Layer 2 of a small transformer language model trained on English Wikipedia (9 layers, counted from 0, width 128). Numbers have three digits each and are written without spaces.
In attention head 2, each number of a token's query is one row of weights dot the token's vector x. The head spreads its attention over the tokens so far by the softmax of query dot key.

Query weights of the head. A number n stands for (n - 500) times 0.0013.
q0: 302481455540432340388601417476465405431428476455512451522439528560354478400548505382555423511533563570413482380635536522559449482502359379530594630428456538419582404709643541472618400372455374539466377613433545492463593532423394339580416438628408388556417441562454489496702480412458409405401426407423516389473523576392621611510497561529598418485614514486473589587575493550607634393565
q1: 306633437387526574471593712528464463437332334449373225564525463313297380647570536423573626602629447424435520466387571582594604470648633516444659612527367533555415532521587579332585523697491417386462360357532464737477480230451395375429636590544669271408412590466588577448522691606526807608565574481314560482530424719448442470595583658352566500630628503511673600517527374454442519540546
q2: 166461373503609671577616477474419486530479364538514550538470559352274461555445565470615456387819384553298721605535482429616576561596568560528497496346403295549474428429729474314646535575424510410572398371580529488711485369577196440529698554605627391424628481566554564445458592508472625608676713352467701420472355503780497436520571541603337457573512384527670293654635349549461462359222
q3: 306584459634664496653497395687591475437485345490577511726773802375388565597186363482666489339685515410307574678396368414506484516670563549556574415420373539534433453511669547545587566546428466624358433232749579465676432527635417342249523643611618384474493503592460489384573440454534606445540607377586571500448465447718624273574500272520318393518627478523500364628541516512385435521447
q4: 429512431600497334374643600639348415508344569268625480609859621515668365516535433407294708262506540260182435599460607350382260372373642411396497366235546496457447483343302507497425460540551398392245434410620568341566377332487546443326426472600618515461473415525363485566535347444609613527676223533548453402565431463470601291791624430486475518575545531306519418534513534463472388543438
q5: 439413515576408562515585418500573496622485590418460355545768648504615683793487183608387450359434603490487574663446684500398527591542643534611792515327292552442227728467485493506465469437445493504288470540384588496476701605537779518518519506532421370638404459533304460470595415481537482463652464370614459635389552329702448341593774476561629472726666601401574364509532448554339422455425
q6: 592500589488520641576493465362157647308584695563450682345417374477460605356511492443510549715646394573759556271614395583584687426603344445588376582687514445449584482508545466459592460611396604697614653426575317699601272543461380535625462415353239472223590610588421543750532606500402481550366654558466710597622618702434431586486296550496400417279600373549334768453393551605630650544655
q7: 485507518449598455456624619486500438349529500561584493464471378429488452248559789439456580622469369483475368435582452515466485451382246383369341325556708551503697396518567559578441574469690451358633666494747579459519267418406507539663616609410764478522522558431811536526327348444515612514419407592396409402359645637319547555464272493661409497375217408452370442506390556442704395460496
q8: 231616467400536696305610603350490546507354625506513462500526436392465429324629682297518553745514549643449230521462608746422558615317279446397394438479530613493588593435666418424392466559703510355603695388773596523579415550545643529398702740496563281618441649500701446404339577436552586395554577512577485258558555494464608570368524403507486560486391508564375403637447596541504573449507
q9: 692554476587357457655442377557377488520663363549400630562508336560451588787314316602598441458694445435590666496479383375763322322672531607623430504560323527462511674549377456482751561446233493620541470507244285462504452455426306565382392228386370455442586465595220557727693490568272348468516480417445570820577450642496557414485364571545581539591709416411533667363486314467373470519504
q10: 900451522404439472660477845692700546409639288541633402465478405569709442667453668679507483603203265508649294550455537312485426315399356573496425335441568586194515445388383715556534622500565603473516591473504493230659534583511646595437340406345744413579417444469580733482527408428431513650190304551216258666365607546302515401637471619608516504513314497482487597389259477472410246696759
q11: 285306725662586461602507413463368456422477381472381475642629514427472772625335285413534400283426536454467684433513839561454688511472340608543351640356538550592454728599466428657478283512289515694346601578375556346229356598602277284564620431568306488767848314421647603490432406393514427361613655324607346539465387452606500406318332591530764702644390485419670429586602432644530575368659
q12: 520569400350393414309559596346527546419557548492517549582462354675743125242413642589607537836511352531420128376450656404500297337267495228056457385481659667562640387386500435616511603532669426445596522444548536243722338688402491382486546416477652399394476308508477681578554593674624537410425196724210490439810771912415659546578441404557302624375260437505447602492263433523708439806708
q13: 948584311619612734482707448517671638491476586437516469394469788650403419578681531482349534688534469468569463496478326422478482515725615447419657561525400508355452335375545432590432577558619445554453354492728456801570664528529876582416424427487509617360091837483299310464469666441449560633165316634441452437451623419332390587852681480257300404348597570549286443500533473493424472582566
q14: 731399207710418478538525636451508370381480582612622462562554554593627597537702525510225282492251595385580360437598810353451574447472469726500240410364526477127377526336657420600526546570417781534362664326587437555279727541642393435433421415635445628674624430641532569567635615594510484346528480469429371643485527555545328512604609583376318646360461557301471546474549500643330688732637
q15: 604198661424534591536797408750409544530464895530440458330536398350627500234491713586328632206737423372437668602868398393483403535671514292609468384663645371439483500535358678280397762707478537606491615637757522416790264500379382676701616455133599632346444548654142581546453298410517933726743627576270567673553749518314442456624548361658132290347473470453587479488574571413757370280222
q16: 180290578540419413493608540680564510331509454653490485493670406344497511550480544364723514485657389624497626479418424580522473567648575453487520504531563294477432435554400615444511561534443684425458435639820387533570284286515423557580484589607563377420536491569587686515496607422395648688669573454323544534635446557293450579468551582309409279465373376481692302598697324334452457601318
q17: 314314627516394478699405325546364619252493500511194764316542320337560466510631610410561396615670503651402535373568555469592557465497258327446369652512694263500550590405543580557445341347445526487440459567475493312562244455439415586376515533452432633621695482718508779571475574582500399553775782430548471620554442691496420650276426636568325413576588187500517226599422219420556579391349
q18: 536431440442400739551397486486480537504548522509353726331272380437494445335693854503544360763503441679590346354625730627606496548476266474401295567407621323395482526504507428445632517456547513433539616583299392559477558652427480518603500511558507539625585536650763482514344653555547507535514626557442507482640563695528478618308530675442493609507356375544411504404288404422635513417593
q19: 649388457350497497666237570394575437460682249556485531456347552507520527462566706521533360657595518528587531373685519350565556534522506752361497612465494385445582428553640481583667540497497506507710575664376388531632737542552399624487474381602486411557805618574615635470571511390467426438384487539430533551426456538579431682259422527409568560494338388578507426476537396471421581593573
q20: 567581396611350673550462586513303607362701423637408497394507454397458419564321500545489573534533529580719401456748484389626372408559522650411583431513575528503511331373527503406543374398307276469414524494275228480631557635422387600389532324333460359351618494579440419503510461310432410497353516413547467575620457587513457453482550587332552519503395356426526370476455514468554545429573
q21: 458437273656605709409681273545330536483446407477549324569589625473403370561332378552373385461497503376407519457769337320529547628671671554506525619527318461532333395435609394538444644636425525593497494389479526645467599541565268541418428429553364633510633596568401303433521630535568664456453638344447431503490378333652399467599707488384420425560555615437524615590611566647486519478541
q22: 332628461428454566352573625447552472553364613556399389453368443519514409404503567436535468649480456632460348447276384642475500556379332427392387399573455617476511515507517567443490562534662404336667637453590556388433395467379598403570710610430688270702336430298484601575530572551527564442404377643437712461562500535454686591391475563590420730459321534537493764584377414476605449571596
q23: 508396370391572492465464594500556471466342642267476404420545598651777496393759511340259558628290512542381394579477719579298536602205468510489517418343628429417426503481492416536287549379731490410350357480572728523371515408608761522518546665583665489572534589443482574414581560597703504533555360608424485344440518337459412521564567534572482568416428594488466389620558654600450456482383
q24: 395424525364668483373683508488651369508345638419608470508488522630624360342796631347483588560278582531351324583474670517245609679249430404457504385404686469500504481463619508518304469363849504496357515344671766534451564417619769541568525761560732454567417451401548533348441591599707662504419365540456396254411660350492547500608606323670403540464394597538533496672539586604551470605404
q25: 549491699514471468384639627553455295164479441407390145442250492444635675575377455500583669387310510533377558475306613537500671496516669402725362396496492488480507591452437750542507418479565520322599401461310504523613606568496411409542600559374594364253491143284643865357648493495511611634513454639189615790615685515487366629610454452680401408682272680676899576388522603550125556373526
q26: 269330774553461338352353744581448557628497596442419627371590415555760276357508565613381282412646699532380464643478329343526279493443291556317431284450531624437606515466412637327411672347447430278442581523646507025596397527360449521467526551315665402672291427558303441556439468491571604344521369532553552504600432500344842232531496535617336757616550356324380444718671333607676442564534
q27: 491455487510529532545516447509496268303301536388425599402416500716545536672480419571449420491841678529338529576255206463440249507572604324496480461815209492378481397426505615527544681558535376527496313350748444613524576312550418422610481395415424456252491463402039565496793571618467513600401315584437801623788624418513404571706612540536322437445701500414531790581770378610233360508260
q28: 535441550648583642251755341295377489535571674487469357321550547511424496443622414472338619381536509403483587360628445561559529690532511500623503600545656232789335552753759601457419222413395556452409678552251422695421619598465615603738446500630496442617539474435626477601310585504596428382564674656641718444413417544317426474549482433496583618653270537635678406475382722450599655391562
q29: 608380333448421149567335460467565370390573417569546459674632376486594406527517422447464394349318535432429632437557678427472539428396493619531341380550749459503604556500515486528597445348410640355480576487263534254291627427536173478352407374719597548640771310553782464575492472523564339330571584473479393497397521516525516563375212480513493546539520481428706411403584561530481724637485
q30: 461451476570471264310515403541500355562440500556553454618459371564521089579525598542523394266556664426306565619607493435562420436598572394339438493724446591455659428411536393467612477428412328547384344339597468454481667472557362456390557409410535541389514462530490544483521550518368480541648388456493389538603691601616476490599363267550264457530797528472680419555647392612592469406246
q31: 441544423418474484536568531679606351647404521592451472539644638332394508677314654500554466428605472525555599448572419422500426569593474450348623550451379558382467384535492553443446711603568257484584451444731559396717594132354522573534558410377710232496496480212205404449591316142494549500258429706362453681376416421631629364556555496574416415470260497416496662624493426462500323646261

Each question shows a short text with each token's key, already scaled and adjusted for position as the last token sees it. A number n stands for (n - 500) times 0.002.

Then comes the last token's vector x. A number n stands for (n - 500) times 0.007.

0 "al": 534414432524501622485620681464525553382530473430382471378480507590550495521817508532495548525569
1 " in": 483489562556506571458583723345388502588514369552467453474525528569609603659665630487607436536583
2 " Silver": 511516510468524628478587668421540572474477530504517458412426454537529553599869557530456539528507
3 "\n": 517560551452543549414660809275461504577510384512528553461438388527665683740778561502516449506519
4 "-": 447539571513494671448520803363436595474439500527512513424461459667645604658797620582512391483576
5 " 2010": 416583617489519480480640754345347657434441308425513553465458464512629572630677580443575449508475
x: 418548541402452422457470546548481490555380516489529459551574559568533486431543514512454491504518591490482499504500470469263373503259469523494479499507540557494628474482588501553374533453620510478474554418450548494498563450535587453487533536515485504457483486523494518402519520476557492508513435479496447429512565503491470419450528411546478472471463579493490498753580481504554629521500
Which token does the last token look at most? 3 "\n"

0 " v": 516415481491478593445666767359409593513382315581486488435486454491667617665787642487591498508555
1 "ast": 485541543518477493540619611452554464543512506445523544435519457509564492531706548488480610568457
2 ",": 563511513505503548445634776313373573566433317619472484441433473587659605666683681503543438519607
3 " media": 546458551491479530489694686416535522476524448631540525501466453536546537593838696511532526580534
4 "-": 470508591494468611443537779359437639487388442570537491477470472635629598650806660567491411496564
5 "d": 428617594489473577518602666478550570447413440568450506385435515577580534541796599443539538528477
x: 351537495361565534421508503549460499512472555438605479475541562421470518447482448511507489424538621526460465456585572442494473696521560433436464546432486448519456395430438482559477480495519494521516481484471638536456490570474511488492508568528463475454470546533502541539439449504562522533545480517512564525491515471518554486603453526545493493397475668451488463676465478532494575483564
Which token does the last token look at most? 2 ","

0 " r": 533450470506511618461611717388419521481482369610444479450487502548614594629768683555573439532571
1 "ent": 630425406492559593485664679444543388512636512533499523391449416585650553571628694580451467503547
2 "ing": 539501504498509502535659692453519480574487422557483481447524491586583515581711677530480548556517
3 " an": 482486599540521613425582775350387546478438347540537443443481429542661622664801675556546440499573
4 " a": 444557594574541610412566755346355564482485375576517438454481463612642626677766693599584406519594
5 "p": 405594580481501631475634751449519546430486478538475501345400429596605551579882672506568515591475
x: 332465449484558517469477514537438503502375603382533532507488612463487450389457441457506491561513541488482444631533494450302483464575468439476564511499536497499448495450479401465533489449609506469492454505465644565569501574526492446480525528513481562539481493473543452465506508476545544508496489513433559570574452480511524531681501498461521504497427646518483518702486531560497518495537
Which token does the last token look at most? 4 " a"

0 " Pal": 512491532512469628455511661408471576452464409553365402446490536527510555607908519486619486543494
1 "m": 568538460471439652479530673418598661461470601445517432405485490544550571598857454452552554450459
2 " Be": 504487545495482648457493639439480604451413474548542499491495523573479536588884598521539545605467
3 "ach": 461527577532512626475512623456583623417488535347495486457580559594502526545829462520400572487550
4 " Post": 512492569461453544478565660401457634481378427541505511574522498544547556615883565467572570545510
5 ",": 462513567551506547423595764303365586555430320599538516497450476594648621685703663511541434516608
x: 306476518460477474487620529559462512515458502462494507488525442464451538497514494449548521476482518500494472488541523491352473633050511520486509577464493462496487467525523487491475539563664513474455558487482553487535514455517519487507539554489498519513494521519521558526540480500564470491513497506463480445509496543500509510418487522502572500496471689499531523656473503457541511486522
Which token does the last token look at most? 5 ","

0 " their": 538473505524496588449661740355438517448516436577482531415464398516641603661816664594578464559587
1 " co": 569487526459515560514667694445555437465493512610477533433447446533573532579782663511459476548517
2 "op": 514492482494479539496571662460571485502477504495528494443537498577574529538734591453508541472525
3 "eration": 470484575546509568507624688442533513427526446555520476404486493586546524544790623539408492518562
4 " with": 455508591572519581454596726363371483491517385602526457485513455593645586648694646586581405525629
5 " the": 495530638575569598410594731331360522418550386597423512489502418570643640672768597640551411537632
x: 182487485517481483476504518503477490508465453446516499439498521469537464519455468537554513518330522524450462502509457498323508550165505534475471554513504500509412498502488499490429443486560488505431500468490557521486587461478543517506479508478541503525497536482483481442526523505532500532526531480521486467541499512537543492490549504507538500520526594496523507653502507477504520465498
Which token does the last token look at most? 5 " the"

0 "\n": 492556493438510573429666830275445486556536384533480448442458374528668682735786584514515432509534
1 "\n": 512575512446523571424663828273445486556536384533483486443447376532666685738785584514515432509534
2 "In": 590519557559540675474523719398460530492558479568513410378414481634581583616800579483581441546528
3 " August": 512571640528466605438467671350436542413544453365501521510566529623537579621768502496600497506508
4 " 2022": 512639643526485489498567731360334554465533301399612570503495487542595554634688472523555424551483
5 ",": 454514583547501535430579748312352534534503344534530539513482489611631587662665624531566455544590
x: 324488591444488450499586517554497523530446516503488526509513435487443551500529519457540485448466502482461482521502545513338485563025511485496548500447490480496460463522512489472481550555678527489469550484465564472521517493494471453496563507489512514527482534507531539438540464488571472479519486516503472460524494532500464480423476516481547486494484651496526543664464499465538507475514
Which token does the last token look at most? 1 "\n"

0 ",": 456498486487497573456621777323385567551452327618468487443436474578653609662734676520533434528606
1 " the": 548485524547534621413603752333367526405562391570545469369455392541650641671793584627548423527626
2 " fight": 579531529490505597482618696418496423464574566503539476458525506541579533589817621549559562606479
3 " to": 506515538512524561448587722366379493496503429562518458484507481543593591641633678528552404530594
4 " b": 472545571509557490500689650456566489544412401575513463480504491498615515567819594530490557574534
5 "al": 357569586539539619489643663447538485471533500557429488358433461595547545541747608513519533527515
x: 357469466417551482539529512497518505497309514415548460450408585514541426400477566499508511442537495508534446590547539442459533553569495527546449487543488530504441540461448530505326516509539489527445543501488547532507479511553435578492490524543562498454464494478441382509478479555589526522609530512455479427511510508503432493502472472492504558461443712532489521605612565454531477483565
Which two tokens does the last token look at most, in order? 1 " the", 0 ","

0 " he": 485433413497476633449594717376493593393463482498427562443473456545564568613720652485598455501535
1 " was": 554426453518539639437598807329481536554428450502460458477480519538704618691702669486586428469533
2 " elected": 549531556500537536459705761381485443510500400504520429402460414476668552633815572494575516519515
3 " dep": 473509558529562507532745724448548428449569460568512472445504410524612531571779577539494507574540
4 "uty": 419544549525513596480643711401506489442534515500523445406464455540618548598751588531535505536538
5 " leader": 470551602513526565464688723377483506445527478480460497503481424524620574611747561508564531515491
x: 304558541430471517477457465463501513486370537458455583557485470467488495414509538474530475525503470529493504580474479560219529459462442463436516475550499496475605474451481487611484512464752509518500529459534591454495440559549525479535516453501523536511459534446463594504498618517403510450578500464530469458501560574548529458512449440479458529467476715503477482583497505492508490512514
Which token does the last token look at most, and with what share of its attention? 1 " was", with about 50%

0 "ar": 539498510514508582473656666476614642453411502349392441373523510472559492524920474475457656521513
1 " sc": 537459481501515583487587629466519593482481437494481472452521557560549530548824685563550510585496
2 "en": 571528501505474566525521644477519579575461482454538517455535568595536489528788657497574572566442
3 "es": 519475461512499535524621702452500554571414436512532465410503577585562497576646727481531593548510
4 " have": 487547526524554528455651710406580440573543488487558473461522527572649560642816608553523494528564
5 " a": 459568607572562593419584759348379538511489391566457490504512484602659628682782680629575412537595
x: 187442419495497508481499524488441491512496495421515488494509524522512478439489447560490538554362496554465502457470504475286485567266445510429460543450507474480452495555511499458464489486619490498469512478511572511472519526528523517485440521464566488495496519490490497461497540513517509484520569502539478497563543479529542467460550518508539518513556593496508526703518510515489586493476
Which token does the last token look at most, and with what share of its attention? 5 " a", with about 80%

0 ",": 456498486487497573456621777323385567551452327618468487443436474578653609662734676520533434528606
1 " contin": 509506476469483528530652683458512469487571401601463486418490500579547506536742637502537508597497
2 "u": 637509461441455495519629679449564589508472389492530416363436476532596482547754604460534526566471
3 "ing": 569550570485528468527687718442514499557471419563520477430507485561624512577755665537511543568536
4 " under": 468608601569497609453577704403442552500485350553569436438443489592596578629701624521561417521598
5 " K": 350614609529546569472563681436540579481492472474494601455457488612531539568827530496496473607526
x: 404488501543573475512474483525470531496386516513501579501535594493539450475459494531373536501508517467471450502498539510311572581580500484500539459508462452450421534470506494605479548480615489463462605504529647520500487462560537475454515791452477510606529540466481454379538484453518501523442523489465490502481546530523527523482551504522432531438446598477453513649598494497475498429526
Which token does the last token look at most? 0 ","

0 " un": 486443499516536607450594730375432584518372356553481491434473524529606598645727661485564497544551
1 "c": 455434436453461552513531618492530601484399414534503505426498523591525509506659647444550509528445
2 "ertain": 464478566546497600468556693413435562417504401557578538462544484577526563613752621545487511561582
3 " j": 519529528471514578444644690437498543590399433572567424444438462506628554620804664468594551563481
4 "ob": 494533480449515543503679600454626496502542523525582475450491407594534530559904570483586582565489
5 ",": 449519547534503536414604766297378567589439325586548496488449476596650619689677684503551444522605
x: 291488527436492472486617535560461510520438499480479509487514429473454560479514520464534522484457501500497479499537532489372485625059498503475525549466492479486478472530521488475457547559658511480476568490474564484536491472511488488525539555492504524518508513512518539535526481494567471485524494512457486449505489545507524508403477511495559506499463685497532537661476516450535515494525
Which two tokens does the last token look at most, in order? 5 ",", 0 " un"

0 " to": 486465527525509561457571733357364503508489406551493479467507500544601595643645695540540399540602
1 " sur": 509459564468484546524608648474505643574318400549499538488501497538576507567860745524561560587469
2 "face": 532451500470466577521613639481586479445504490467493471380457481543568508549770676560431567540562
3 " r": 503541537463512565512644664482503496444517472537602451384447487565608512520769668574505487553535
4 "ough": 477509538577544588510532624468527444556578479528510449437486558678562510554692690633433447573534
5 "ness": 484524578496526575486654681450532496507480524508484447442468464588586527602850699536517622550532
x: 339483465461509547450555514533550477502388503379513553543419459474498520325593485500486465522482524512385467557475511507358521505501457459480490482465456602525536433510484521484349425524680472541573464454519569414520418496554463424554504508499553524497484468558496518511450522522536509523477514509538548452533492490514437522535456487485502445490420742507543494605527497588500466469544
Which token does the last token look at most? 0 " to"

0 " in": 464468551559505577459580727342386502584507368550501468457513526561609607660666635485605436534582
1 " space": 525472483481468568500603729420454604433448434514449494445532550595547529589778696495524548559505
2 ",": 551513517510487554438603772304377558565452324589465485442441482603650611669691689511550437526609
3 " st": 551523527513582552480665660460577399500589480568583441403435481538588535552750683577453473582568
4 "rug": 468381446480518507521633613460576424532639538683484482492441400604569528560806643576547485579516
5 "g": 504425524432461520500595678471581531438484453485494425519525446559565512545829555515454545529497
x: 359522505456524516410496485544566550486501538492403481444434584496586497408439544485536526514519575481358487517592573485322523632620551505469523490585563490481464409523517493496460450472577502465597474510481643491519382613460500476486560565563477531483515549498472591487484526441547501513536522522562529406534462482527504501612499534526449538462519680497503476557518510489555537498507
Which token does the last token look at most? 2 ","

0 "ory": 500442446486495532480685719430534524468472440502448490443501439534585542592880612511465565520582
1 " he": 540407442493491616442614728376512588405456490492446530426475443555570571618734666484584461498546
2 " made": 588548528500514564442596761339501486500539481466516535447499469512627602654740591447618484463477
3 " many": 531453558554552592452632771374441526480579386562518439405437425575629586629668686546497404521589
4 " cont": 461499601521469562512629742417387571502498364617566507458426434570653552583800698596528413599503
5 "ribut": 470451550441509522513664658471536481480512492563449472484498416502625539546793634533495575568484
x: 276520513478500565441575517496477505491424588477459514441500572504498388445519503516490455515474518475468535549507547568365388485509526544512357515542481591471530477470536501434455522455573563569511406513538525516447489559438551439408520451522451516495460605501496573511523553503573508520402537506542550474487480500553472532554540528450454416519522647508526493727480455561516517511466
Which token does the last token look at most, and with what share of its attention? 3 " many", with about 50%

0 " in": 464468551559505577459580727342386502584507368550501468457513526561609607660666635485605436534582
1 " L": 556490551524549613467524697440430590482421387511445382359474562585559533556759587520482455585550
2 "ar": 573594477520542664477586615477657601481470601403595388342466518532507506515862462450481629501488
3 "ry": 481542573525492611494586654489529661442421496465543486443492507588509493550896564530507596585495
4 " McC": 542479576542511597461634672420578587387486513478443484493508434597522531581965480472525536567556
5 "aff": 518501556511537530491647608448601560433501544447471493512542449575553520535837497457480610517543
x: 426557460403509531413472496482520471472354538444458450510548538477551530505508456512447543517474494548425449550531443568369531521548493447500503551485548501514430432508473525559479490516600485466430531494546599509533475450595466389469661502556481573514423481484496548379491614443516497557480479440448387406446486426506468544588431508498471402455532676509491525552509493548489430414499
Which token does the last token look at most, and with what share of its attention? 0 " in", with about 50%

0 "es": 484462467522524547512614722455521622567342429461472508450508559562556489593743646475488611541520
1 " Or": 537492510524493634495535652471482576503463439510466436407484539567488520571785612502576528596487
2 "gan": 501564608526492549519603619468586503353576487419535511390472437514516508534875409460519617516500
3 "is": 529470581484521473522626660463463576476444396552485512498528466560548494537808590565531568595436
4 "ation": 483571572530519567495629693451568525419574492468513458402494490599590541564836617558415531529568
5 " and": 447550595584530558441567746356356540501533392569505495466481522633615589632676672572491378594609
x: 212488527409445441499553539548508489497401546442518511490497486471480507511508480523475517483475491489488515470502469519163517518155513520492524494482531453508507534551485517481469500530594493484460532505504564482502481445462472499523512529526483403499517486459495471477471464471559473548502538557464538517484503516507541497469510506487559498503456686483507493593522531456487510473453
Which token does the last token look at most? 5 " and"

0 " a": 525416474541528633434584769352350550483487375586448476398434441580658620668778699605589408536593
1 " to": 545464493521518576463602749360343497482514390606464429433452453561635596637659719562569372556610
2 "t": 582536463460487600507643704459529505497491522585517439370438456543579523551765581534476505583533
3 "ally": 522488601529487558458566713401406541465435393477475471512549526590576554604704645566479471534540
4 " st": 439579561528578545480662658469554410507566463567611457405433491541593520550748686589451471603577
5 "ran": 393503549502493592511584640494576466540519466610407518470521507585533521552737638482584489524470
x: 305561416545535473469592448507545485547408549435591509504504489503570411442579470494451505535510459479502518505474552436527430606490574436468436540489512443491465515417493485486371544535563451487533464575477538552522468626523526516436569498497509568418533456467468517529518510464530479466543515512530596428549501385556449531530527512538481520481598635498505530693541421476518593510496
Which two tokens does the last token look at most, in order? 0 " a", 1 " to"

0 "ed": 519491508555538580466637741404520530468495469419488485366514528557596537597780585486522548501564
1 " in": 484487564551500567448594737335384509582502358545466458467522515557615611669680640491604433538585
2 " L": 585558610530549601463543706442438590471423383503522400371475555579564531555772573529463454585558
3 "ar": 460639528525539662476587618474654601480467598403613456339467520539508509519861469449481629501491
4 "ry": 454542592526489606489584655485523664441415488461508511470498507592508495554895566531507594585498
5 " McC": 571488577541520588459639674415575583389483505483506473521514431597523535586961481474522530568561
x: 396485511477517610556465464439537479492314503491470482518563512432484525539483518470436552475525495545448479524574512507351538591415585469516537491523489403505401535497545481494443475562722473481479501451532591529547532461573544490453545629549424550508546491454486536422465611504516480552543573442460482402561531500486501472567601531498434421447459496463431462611570514501490368489491
Which token does the last token look at most? 1 " in"

0 "yl": 486422429440482537485648701447528607401458443445385496393497498545560542572835589462489584521530
1 "k": 533505532515520525477552634495579540496446464391423474473580600566482466501805530488394594577531
2 "es": 552474483489513527506607700459558611554378449451489478431506558588545495581759657479475621511541
3 "nes": 546509556490498556518586674478584541551441514428554519491520557584543500562838607485478605538454
4 " was": 446553495520553626417605805333493541569412461488548440469497547551708622696699647483560436451532
5 " fl": 466527590494572487510764722436548443509467484581499495463431410470631565592732572470560563533476
x: 335515504443508576535632520420514499556431500506464514550424483472531495538504537502444523487506577500355480461545522467413478568492451494422453446519571515493483496436470430493489526398616560465483491532509594589465556518535562544472494574481445509479459466476462409474406456521498528483551555521530462416551510548517499491602515476494428640414522571464483477644519438493536421508558
Which token does the last token look at most? 4 " was"

0 " with": 514478521570494612458581719353370500496494377600459518437480472562636596660709647572603419523618
1 " a": 550453537568532631428565757345345551492475368587510458409462466584649628675755695607590404529599
2 " d": 618489513512544577509589670491496495446476394552540372339431523576600498531779615564451462554583
3 "ol": 519511491509513548547612660459504444404609376606599402317367402625581524514706642559529391530503
4 "ph": 463560513422521493501666670481600554498441482431585491434526501552530506543791524397556624488463
5 "in": 380551607480497493527626656488560631475414411459536498506520540556526493509838569470457569525512
x: 397433525489541499468500443523579571536322521474505408473492583541468484364503461437461566527551521535489487553544534479380430564487478493498519503539525450534484510599497492467428517529539452575513434551485569469510439495490421534461517615562508550517410514466513433492552517532566481525506497542507534448492546396510414494515474432516476555499466794507496502550505554502524538577490
Which two tokens does the last token look at most, in order? 1 " a", 0 " with"

0 ",": 456498486487497573456621777323385567551452327618468487443436474578653609662734676520533434528606
1 " Kn": 525448472482530636452509704436463549475470487544454473446449493605490556588824651470561471571477
2 "ag": 546502441463494536534651643471611585419524579470592466411468371554574519522886541535481535539550
3 " F": 516561607522525601463604729422489614460508484530551476443467437569563559586830548528503459589510
4 "yl": 411553553477498551475588668444522591418476522515562459396426445576516557590832580436539575534517
5 "k": 436514537497503533472514631477563534471473509398518532529582581597476479519780501496384559576550
x: 419426535395539445497513452563494527493436568473462524452481679512571493411491470444453527475498524561292501564531538539409538681595556465466571503545475473496497504526543523550483503436729525499502574520502649514528429512521439514416504670525448485587496456450497508527515464490538518539504527492466523462463516477481503497582481504454478569452537601504545527402542546466491558455533
Which token does the last token look at most, and with what share of its attention? 0 ",", with about 70%

0 "ford": 481520605575533539493643659463570560444481512385532532352532510551538486546864474504487591539513
1 " in": 477493554555518559465606725351408480583539391550464455473521516574611599651664626480601438535581
2 " 1976": 538534549454492484454590736355407565533439297412433437459554546543579558639651578412623462466472
3 " for": 505529567543522613451620749351387520466507420589594432415481465557667601640704614542592408500630
4 " research": 487474585495507538505677696431471460463526407597529481488451415513606521597834718596515517608549
5 " sup": 481559594537498539524656652523514597550341365544496511536454492534594479554906662524571614634465
x: 348448464542471623458526506493480519543352619497497482511526502510515436463460457490491547462522460537480504415523520496431462565506478511475395454470461506521436393493473501515398498551616501464561433566534582430438521452562446425521487573498503472469509567565533547427429497512527533517439527478550406417567453503428508509561583503441492441415518652467457466759516539581456469439511
Which token does the last token look at most? 3 " for"

0 "b": 519503517482496580508595643479602503448466531440485507455559477528517521544853442500474634557476
1 "re": 558482518488496617505524643487524680402394465453528540429538552588453518528752593455487584515482
2 "k": 557535558520514535487505619505531566479404497362513474471580615561482458495733509507370606574524
3 "k": 541561558507518526515535593516568538494465496389570497507586600591469448481773465503425602586526
4 "en": 477531603484472539508466620500575660533394488358550562552597636617475468532855480472506625500485
5 " as": 455550532542515595447604785347383575489449390514481515483530517576649588659656663512534433533577
x: 256449544465483521460559458494486510532349505464524529525550532456514513578503489501532487523463482555546506500425501533188453563302526429557470468434530513521551500470483459490452493553618478503560581552481593490548474513457528488491553482484506449444512513496506490443454645560538432502473506516461546418508488497484559547452532465535586489507535556494455525585525464497516557485532
Which token does the last token look at most? 5 " as"

0 " qu": 477437471503477617455601708367461616507379376497453461476506499498573583651671650408632521470487
1 "ality": 498445468519517517510621670421478554507528430572442450406493504635510513552708662505453492528552
2 " to": 522494545528520553447567729357357497522506388544482443477505504559601594647631692537554401543599
3 " his": 479447548533521582440663752348456556442513468498491434469501402533615611668738657514628475531558
4 " book": 480505573468490557451672739359486534499425478479542489494461398453626577646839705513532550559503
5 "s": 418550594523503564513630695444555558513453515547514550421429513583562519581775643490501583562522
x: 370478502475568527482462518524467527516454529469458535531450463492534518459495462446488465469549557483416454540508545466317535499498441475521549523498503500503567540501467514572403495483633496492430455492495589480499456526498368519433494638485529516571490528484468579513443454476587546477501451543472530490535374443488457550632520505494527570491469752493526498678410612514511582481587
Which token does the last token look at most? 3 " his"

0 "os": 468503537503504527510630695473529558495407488483398446443541500588564498553825563484519590535514
1 "oph": 491442527538489503500647636479577516430504409421446498401543467553517486515859566500467608534560
2 "y": 599497550463530504498682704462514598522382379485509479455542531539545503561881598476526590575461
3 " degree": 477489538463524570459633759372470456487513413514539468452466415505627599641839665557516499540492
4 " at": 409578599578554627444640753371452428467594416616561537454515490605629606631776605598536374550642
5 " the": 502532646577570585422604731345371509418580394584417528491515433585650630652769588649553409541632
x: 208497482508485494479484525498476488501467479435521520447505523487565467501463471543553507506319521536428464494504438491290526535183499510474463561515502511508411488515473504463441455475558487501423496487480549531485607470477541512509472526501549520534500539485485481428521522496518491546536523496527475461541498506552533479488567482493543492514535600494519505652498489481499532466495
Which token does the last token look at most? 5 " the"

0 " its": 536463515529490603433629749348416479448538387592480517418455396535651620670823642607546431559614
1 " start": 486550572526448594489567696408482409469572502434444496472574539581562508560735629540578516564492
2 "ling": 457493575522553499520674660457562398492616507539459527483598490619534512548668602547476543531586
3 " and": 526501554562523578434577752343370543501515400579549459429459506621622598638681692560503383579606
4 " now": 503559597496531484501663706422492525511503373521600551508470488509581543574719582486502460551505
5 "-": 438529625533498601473542762400439610466407450584467530495468487660615567616836590592487383516571
x: 279465539366518563519507536499472524523530586472458499410491557497621517487484531447503463505581582482525519485554499440247478603285511461486505483499515468508368524531493497593453469539665468480525454602499592507530530516482522531504406480470444513462568515528479502523506473467565472501494514476538524545522521446459479453501566521583480534497563617497497499645458464497492540477544
Which token does the last token look at most? 0 " its"